Layer 11 of a small transformer language model trained on English Wikipedia (14 layers, counted from 0, width 128). Numbers have three digits each and are written without spaces.
Take only the direct path to the model's output, skipping the later layers: a vector added to the residual stream pushes a token's score in proportion to its dot product with that token's output vector.

Output vectors of the tokens that the questions are about. A number n stands for (n - 500) times 0.0019.
" which": 407472462445459420729408364370681877730379526647459497599762579183521289392507652467379453339387430691430592398498523602696430671458536340480513415690306368522497583573512518721570427415678434311540515356409540261663528487464693659544576435509370285521568537578516531326637626481578094416505275571727647414233495448409509616527648635306563463399291484484650553664481610372601538528441
"duc": 515683337127697176596475540395347494743463651654533560537727492488243447473433525536264701292895637899347571638643218578674338654637221257591146442618601478590746800310459384501200394610515390299450648527410554144489711375602519558376203620359652413475516609722938542420689562691231286725641241367523479386606336628272681597401525702425273142693510378431469624570377759451397492644535
"usic": 538735344197664527750827524559367412734572511438599215818688550169315614353537470437496439168730411506378533635372352437568475426647136469448417586599391253391471553346744817494300481498470674313346757611394847562487788388303495489363443621328503324679412495540821508528648618671448284609582250720648399251516360416537497590282282529324358600527222386532535432634637771546420672627719
" his": 425567330377515459384561341340679692737472556530320544724191473357582544541967614591366661179631499393421542583471429538727446503684509238613621259601587419416555710228630669302564622456454499449380769426494850503464418559494514454687592476624522499478392417629405324706691512408508137711623179603439518441302416523298404590562363595276454291781372541500375665359480719196541604479577
" it": 530413443454422443630655379257575628711578569586455472544576646397621481341694494534300625486549517625483596369541422414596295270546560414369566478542604403756495459427640578639535481431421403425406816329362748411559458611571645465457450412662461532677520619350580567411611332472679304532526424618687528450323463366258311625449434683366501516267182494514553688341568639411641642449290
",": 333584639547645540373493471540619541342534369442317386442619400688431361358542677542573494498381612414547505359429666476561498339381661504557492354393263615530446438607499441679569570621379294367533483568473445558426633611413670413504353561579513545356612337431528601432418445565582603629510717511499496575606523530519387617653570488350557661417347460459615686410507387403488492494462
" were": 306626274490341420525687442324543780509667402753526449635475657280449506315701443343786629545460426498460544375815856534669580506404461366436421693494553375760468714524502470672564227546600308288629626422251725517376426447371653669506579530301427433355187346472434589416522503453577334803343458871495663486340362432340494566635443528513378338431558728490494667302427484477562544404474
"″": 739703177669519377751591496430665293591194474884538785453606523175320483425622593351427257336698312523385557591520197426628515764959126687239404842693382448696566538303492633559243687305412392420551483441331900467557677231711760470650651761410438496410652641667596540306821485532417359380491193595556496412520522289368596523487439676583410355563270224537244470335348569376541517459660
" ==": 623594514551353346866857560476609179702174530413505285428733562429791525711573666219703404470705243730199590717499468621701485429739355450345598711489499555600730678309283570582259429495538326386804554494256465631489723343446727561438358499560491544343539687552251304512743529343424381637541583537336599604466433499673233478414343628619227349387271656537539422287250804349279349563457
"uring": 803500426543467774472566644290724658837331544367464340688418627538492411427826707413599483218620221868359543288640378664803557545543223437452465294776369530274343425033358491725483559298711223123495837170251587311791533666481474526326669821364414426509371520527455470697509569796180208646623357424369468518369560448606718753569323634554466393410181662632296406504468614643755449559455
" cent": 621467461541305311750432418170789383637563402837623317603567486238543364265537350534411646445621464724667507357619594411725541399707471461718196420350534572575656406402395525756566151504576489324550506291477544570642480302736735560334488519423545469616522781672603348451500714382399569719597413472679580554568343291336496477385500562286510334388458320452384598409339620525598648523504
" has": 650422318572375377589618634375656324617532668422449329448525574322526370349709664646616543418428470695497584530533626693670505422489521218460400479517552365565796444558561462427486429596486356416568709272137520521433498450500536522426439528210359595479325559492487573457667469548573350478484474778627696405343430602382435287505598587570490538342381661498655618487593505313492635462576
" University": 646686250621606672622591437533657466828201382652753186170481401208382543240485502439492133296576652703459480471575682708487941597557485686568626458656435331477673481509723574479378597537479504635597449282382743497552519105548574302222610805331428422453526721578668412594474444652278363769446362605217586332387562545281584681385169454143461424619184664479482458548500687347556595501716

Output weights of attention head 1. The head adds the sum of these rows, row i times number i of z. A number n stands for (n - 500) times 0.00091.
o0: 476573556498492594418418432450262769349216176333414413662315718645405469387687643511524500369528615506700462356622428334434586566507537476583428476421493515474590806400409559632624397527508365515337619641462517568431524338390698556574612665591633672468621408510495376549284572571384512564415515520515619283376528667390268527580451421386538518579405257688386727304394604740529556565502
o1: 513531543595504389240446580442487622384336468441559450654240596390424339622584479572491619611568565514648618506656264477552505608576507597496536534461568551562663597325477532579645402505382530340592347429628589561467328452557507478430664611491529560806473290533347674600645523537373464270541303332525413518384541496540336409607545579587517358409380481619429194464564431548538652538483
o2: 705642355514355542261634514383282557367663337693539583504348672338662541518548303404553334639536680411386688535549501471259622426636427467384557745322627685529464503627533456494575176603753480411664604564441425490491370481440539479622470248488484325296495596607357559591512466268503546246535445556674644799356364447472404358562471543452412555291612512428585203868598741500557599471555
o3: 539690513499604604433668527474419476557305565427490370531666393390363382544512734508526509338386430511624734452495504618361421359641616553392623179544313555485511423544680475484606216508432350667658552562630506531451432470500489327489503727462406415462572352564648218433559490617425696655574435689412457485697553527438628475441481558338718395417447382600380506511375429579483442650498
o4: 624572490673484430412512586521704283479715544568492397511399287547276518470318310441715449800643526587637242666566308617436351495557411643467575736414659523331424643391555793477328600667484498409595554397715545397504633447485362483494458593589357299328636606566423393427345532524407434603465537486548535508565555439488572404593422518571675404368680345335419503583336497460459475516400
o5: 688379676638749240639689592409580531560571402666621562519548609483365513695364346264612385523643442605441226453643298190546405439456218567594575721613630409220621632576500701616230508559522423325404545390599732502545462561345426392527586267563278632577568627558405511544493598453505527533522355440571483566560471625468438637593376485447487557358510623183333413473304570304749515421407
o6: 559510718333489719300602176554590577630634772769422515743618476489449410325693797573434447669437521587369726544276355576527462518740451481428451492358849372642372611630486549432598396235749338571387442577338305459340559518454564639590477648544562731540379555466526397572467319429603537543420387661808515406300221405663505433486346570512384392421326525327414654434401541409270295602413
o7: 389709545615387558508601498490576543468524758536381518425464550401567452537597466545568742418460455379803542709548406622618363388549399390827473749480384698407582537322589303366530789510453407394571341267239383554369561448420157644465423534458438440470543469602488353467751508449629298549469387710447406486482692667466296446643372498500507656367461459602696526284349512400473558666474
o8: 567603530553547472536653537716515724399592462627649688417483499587353428436478233579615439526314507502646452590490242586378374576529532611487522595563505411583596578458518627300664286584666424539342391355477426365295572326379336584501370667328488452499420356551447354693607602469610352681633283671507488461569511575601540596424500362614524305420729434419458333471427502445738425668404
o9: 522328478641491434498667614513449354481485409442730730432397568597594573483480409500701426747336475450562797403555605563389496433412437435406598465386601393522428444531376493511362432389709404540403500406404522512332441422615656537552549363330687539533351345466538594595444351351539575584561371632570437478523541516286703791404620508529441382612559781824518646355468432377568446325344
o10: 655614550340531685469384698470552572490652519420515855593462451349395686476416611601364631567156421530505554750543618509147404641607494662596519246730427564743537532520484349090570580512359631789574512466416534260641524468608203504400406573213404509309524437428636399417310486737420637581155209672430433345580520694484804456368447534538508379489741338391579428390461523559499269548733
o11: 418453298527475574427466608496487331306538396587582263714610547707397581223652570513867627691437601509676537518428527456607529730548806431513579412450633502587506530551543636570508537357505444522475623383449478408439395652412402694654613384354423473396345428361314671246240388415646299445457637588448569440660539564452510415458691564291642437532516561581465557243497478527347380471445
o12: 321580527553461530445378608775523467469489597633609714760590492574380312365437559471511466493327456387435292675523558315434694564436590598398397304385511553480600288493524573641480554542625213716521642529584554501465513486507540610435483645584377537439513539445708388696360380599359436444280261406417458578465466377501536643406509572326674412489518381617414464537400722615441422646615
o13: 487603728439595448650495461478566661479287479453529655641587451565382545741320427529191571392293291479750294502468305550344444561681475644529513506361115467416509472569521445515615601626415487643422264635675446627745576470451373593526701485570528443364797422725430464550390385521526534515284501381310251456701733536692668588395457468404534567442304394598227430517289631739668326706389
o14: 420468614508565502184518613253523346488482290516455565349450421608478702248344377321469464479512323543300831561402503395496423446525249414441523599344455756624349497700266705536497360502359400337655526812636365496668632396472535441550559417425629420488612631562319646497671563584442803268695685439506583572531459538370688365670307393713513580610593482796528301587529347682471549492552
o15: 646394462541417413725641445373316674508364305639578450486582630467469420600553460526450661748364650512557571439546526353373464525561258647371518500414461574551288446503527423729611693522359501475341419584560452462503327443577508548506784402404420629521659274527472646473515802513594492509569350449566427425531446463497569670353656237330487599447393442612334596494410649599471387594327
o16: 356241525417634472407549441675401625401656539451476353434525502468575304471410632322373354533453496327528555523365464481474337440425433441641580430448202603445420585503589682565414496544200514413637421612672532500518699526380553442591356724449622520426575424706667258344500472612632554359459806357328497546703383448546593690466758307527481613411628476473457436759629362693601755447565
o17: 563424428481626468409545578687589705582541293462454305636455505522549569283509433308521474515480562580607327504493618595638507390533405717493492473384285591387445532417508446589525506446362623516521480469476380445538510531370305558421372700569361449536512589611550297362383519508407584460657630567586565522525436626487692588529544607409590572234431433673603653321393581484360571601348
o18: 518447499426547647517513670372363776171315319673455495454388513462425395670536303474499433328476668389418419322425613564227639671571481867368758303485393574259097544499632600618358592405603547616388654381740499502657266455411462504678576510698517469619645728459493455545555514210547417610450468413225415454493802645777518512575629408240280404590465372717567503506217890398495567647585
o19: 447733352446364352756521621410469536546667407573540595363672377494583564448346582599507460511468520357508537600590567474428512495505026241428446805548711457630464510588558401558719538550510507405436413780396353457426603256510596335309612429292442426556494561424466523533648647320551487717768367620313406347498617447676471596500391411579291465474495537368382600619391465677543627508454
o20: 650581658476302466396493679515427518479505439333485477582447728590531422244639453591648590744529417536723244470641599449465546190469820444632564402676469375668742554286273412447583632556441573439627392386330488481447399345579601553501502446433584536635418485439521565468357535565351470587455462435659618289396353621338421406651452765454636522509309583603463554205406315563475664502524
o21: 448731421507563508662478532684527474458433486446721579357557510392668509504531394480617336691474423332432741586582601717335295536558407796442712517590404709440308437465440476378605469446377554555324429560462445518323362460606327606472432342367465474485548521475551403711592557532555588499663480344422567449543678397626409386096483586670505558621564283589464532588197743744367559401231
o22: 484487327587525569196676468495435648420685509662567568704625270567538609226577443533595543717286484491317693454579657531513471650605678495468582379538577509514607526660429392398419554478390484588383422413281483370276700496334512495533508531488518439488317437443496568586412568482554594369481452632592504509489337544318619349572508592543543313522631586538467426650422284533426521583351
o23: 514543465557338349543620561393565251595628391513612369710469533468317643521745516492513590522458339545545448805511545445579544526619630465519312563454570481638736494527517515446617409519435448382541439357456585527496497377680355560440493564488352523355568507557495462440440477481560451616356562481600664385528367474439564451333484587533524463543544700291406514457452344397597364425570
o24: 512602563457321618642320590461467499367443422496578569431265584447613583624576354451589607687512542402507631756454527400400620410613183391473637622521589413450687653447551190586564488589500657568430507637469410453418489475543459467442597285366553488412416383572676497512553539464598530424405377429529351422564689447617587522627470493369304606613615300586334411366634488464540398562519
o25: 656567617540562594384546427561399481578630546653450350467367511514599502380654423624557462559577607369588244534389451548560305357498545574521577569610370445341510511462530561528459418503569529470397548395501622655380581471443572376600407637709585383422549418310634437545337516491341459522641499759533289420623237440347343389551429503448689472392521604545520709410483556380453675516557
o26: 288409417652341259392469414432534495589318526419438422666539421671504565525499529610651551322343439600625603616623701488641559553355735365275641540366540509561441483407409702825624526590589489581530508474606719482595294408521612482388443602313411609416441415343391553460690408679555413220589448423313601469370556274631480438583477438452465532482487534720526369548611625478316442495656
o27: 745308389561469615565578279509458533606402601485288462414558344336742527749556446357449552491569387510536563273451383447627388555445638602436634662490432499439351548396574350321344433393508337656441631508566347497640446412471392533552527713640493236424567618740550291542423506570596399513561478626308466568617709500731344487545632469634688450849616540464412341608277638480353447398399
o28: 549386337587522489633744433363340431565573509316672497357408629644548602637537539537374523402449312390446530619509393684649617564381440412377534511321372601541430575525537588334657437502620630393472419356562356592559150389517289627301600490560350468384376282423386464546733563533711562317467494505487426560580773596556361552409686510584168335399500771649618545660621579535454415577719
o29: 577602612347519576221575509524297587424759650649377449501415424703728641340409423408555673565447607549399336577261448526585324412714380536415406592487563478354452493465615473320365582491453440398397490740516325542499489469362338557619600596544598373343450506615429619551469587325376729436563750416506427583603430790569696457523573660584438361589592566293471470421524397642385554268366
o30: 300617290492396393392451455440680506473563388580668604598482694512340679469480575599582404583528712405576630414444702518420393639527591464545357558325596662563363438461617415360544364521435486455407451474417646580424506532585400643604426504600591454673394528523530535700743604364222524410418461471475504472457523624541508420444394425364587473351517220318382445665470521593523511742491
o31: 286247361516602459829382266623351819393377663562695548587771348342422368485496669402521435223428584546268329298455538486630544582531637512588418519427409543533513339723483441512502309599793684469541585638312643218487332554166661653349647449309411537716289569679586594455577501381420313614319499653320646326499648435593677497488402381588214226520619434609610568946362706484622560462619

Each question shows a token from some text and the vector z that the head gathered there. A number n stands for (n - 500) times 0.0067.

"==": 229345551545524666609635285774262165518342433477543601320528791410319851619543531719601254171609
Which two tokens does it push up most, strongest first? " ==", " has"

"ed": 654321221679545261462544466361563433722596240690561588696505429403408497579476576660487265387782
Which of these tokens does it push up most? " University"

" at": 619323452566703492612503462345468541793549391586363448547493534484392534535618523482388316500652
Which of these tokens does it push down most? " has"

"s": 372465461565605336535616460537543517512473225503327603522568563511525741373520466581460323422360
Which of these tokens does it push up most? " has"

"\n": 404431398546729595662439700527611392770685461545443577487406459441469493529563352395469518436546
Which of these tokens does it push down most? " has"

"ath": 358327467597597563652579564486499406602583543518338602534470521430336559446524394504442507472594
Which of these tokens does it push down most? " were"

"93": 481374382590626514627534639377527388565617472589437523430440552486427531561508355460511525463567
Which three tokens does it push up most, strongest first? "duc", "usic", "″"

"or": 664513448644455378702562444494394459569464418495396589448410737327504524383598469457415391440453
Which of these tokens does it push up most? " it"

"bum": 549480375476591452570429421439409466661562249583377584535464581325406500519487561501456260388720
Which three tokens does it push up most, strongest first? " which", " University", "uring"

"ons": 916651409702334284711533375641242444629454375421468554482381802286557425284637500460383281426383
Which of these tokens does it push down most? "″"

"ary": 433418612556484437560533411454486481541284277505480454345569682328477635476449605298525387464797
Which three tokens does it push up most, strongest first? " has", " were", " which"

"ov": 421389501507570541587525538486439490601496417572393607475518592408419555448494475466441476425607
Which of these tokens does it push up most? " cent"

"iz": 551473497511566370560544543427495414584553389636499551516486558357429611513498521503424318403701
Which three tokens does it push up most, strongest first? " which", " University", " cent"

".": 360379422505571560689546535517522428640584553486337615478498569420294574495531385522546512486627
Which of these tokens does it push up most? "duc"

"y": 608540325461606477537380442389401482665604209563383578628455597351373454557463605549453239391701
Which of these tokens does it push down most? " has"

"4": 333463505424575505565466505455495533598483435508353601395557544357379655462532409494382440425647
Which of these tokens does it push up most? " cent"

" in": 634332249663556310495512460364540477721560238654538590683503481394429526544480579651476268403740
Which three tokens does it push up most, strongest first? " University", " which", "uring"

" a": 549384409546561470694499485495441375698614418614336570487364541351444524535522444462405474448652
Which of these tokens does it push down most? " has"

"ers": 424387488549568522588537536457428483624476387570392602461507622380419533432491482439456446452680
Which of these tokens does it push up most? " which"

"–": 497409328561668522584536712405601364631595420655494576390469600489389545603571387396508537456569
Which of these tokens does it push up most? "duc"

"r": 453386479551614531570580487498415416537565422538426611474576444455483451497512382424416486448513
Which of these tokens does it push up most? "usic"

"amil": 511336434562599490639521551397517419554614463519410531452491527484453558544511355425502535453556
Which of these tokens does it push up most? "duc"

"1": 402302451545681536703607586432567380586640534539354571473421541485355562538567378557445544465602
Which of these tokens does it push down most? " were"

" this": 677485518606444336709519516545383501527344370394474468385509754232489605448604438437420369419601
Which of these tokens does it push down most? "″"

" Ph": 358480490430575505528480512467467488583519471493351595424521516355368588501519409468392441373575
Which of these tokens does it push up most? " cent"

"re": 613355423551520485570563487306428485661594395570356595579358432404446632539496407525398478485684
Which of these tokens does it push down most? " has"

"a": 400352431537600470674511511464474450604464457520441569516504533398416521505498425540520507373605
Which of these tokens does it push up most? "duc"

"ab": 466407489576548542645561523513461440607532504550325594527477585403376528478481411447432445493589
Which of these tokens does it push up most? " cent"

"x": 340439495455559502587501500483481492573508456483374629428525544361374625447522365466388475457616
Which two tokens does it push up most, strongest first? " cent", "duc"

"N": 501423442513571556612496544494469447618552358564362516539499579453414541538465486501484415412646
Which of these tokens does it push down most? ","

"===": 284471454453739530697504501817281432501516210578488377416596546535301573494662507794634468207548
Which of these tokens does it push down most? ","

" p": 516477474533454396683502503500391472530337390477430515426543671269468602490555502462455425386632
Which three tokens does it push up most, strongest first? " has", " were", " it"

"h": 362430424483583524685556534520482460621518522505376548476509549432360510542490408491559515442578
Which of these tokens does it push down most? ","

",": 741511473638449319713537470574373494561406376386472496391465772269516543399618423457430336429496
Which of these tokens does it push up most? " has"

"w": 514374541761534382525586519436529584542279186533497578413577630320564570370491675483401291424709
Which of these tokens does it push down most? "″"

" B": 381383449433642492660484458629420475562473381513430459464565522453367511544534452595636524317589
Which of these tokens does it push up most? " =="

":": 438486342580691526593408695510673369704642383617493556401412588482534493604569383316491531425493
Which of these tokens does it push down most? " =="

" ": 531437406517559463588489456443442448641568297589392573503482532363400529511499523515471317392718
Which three tokens does it push up most, strongest first? " which", " University", "uring"

"ill": 406424395425566524714537502536471483594502492459373504468554553489394503515476444536618512466530
Which of these tokens does it push up most? " =="

"H": 300373483520522604670598391623385317596466464466446586372541685430317717582534459612621372327618
Which two tokens does it push up most, strongest first? " ==", " has"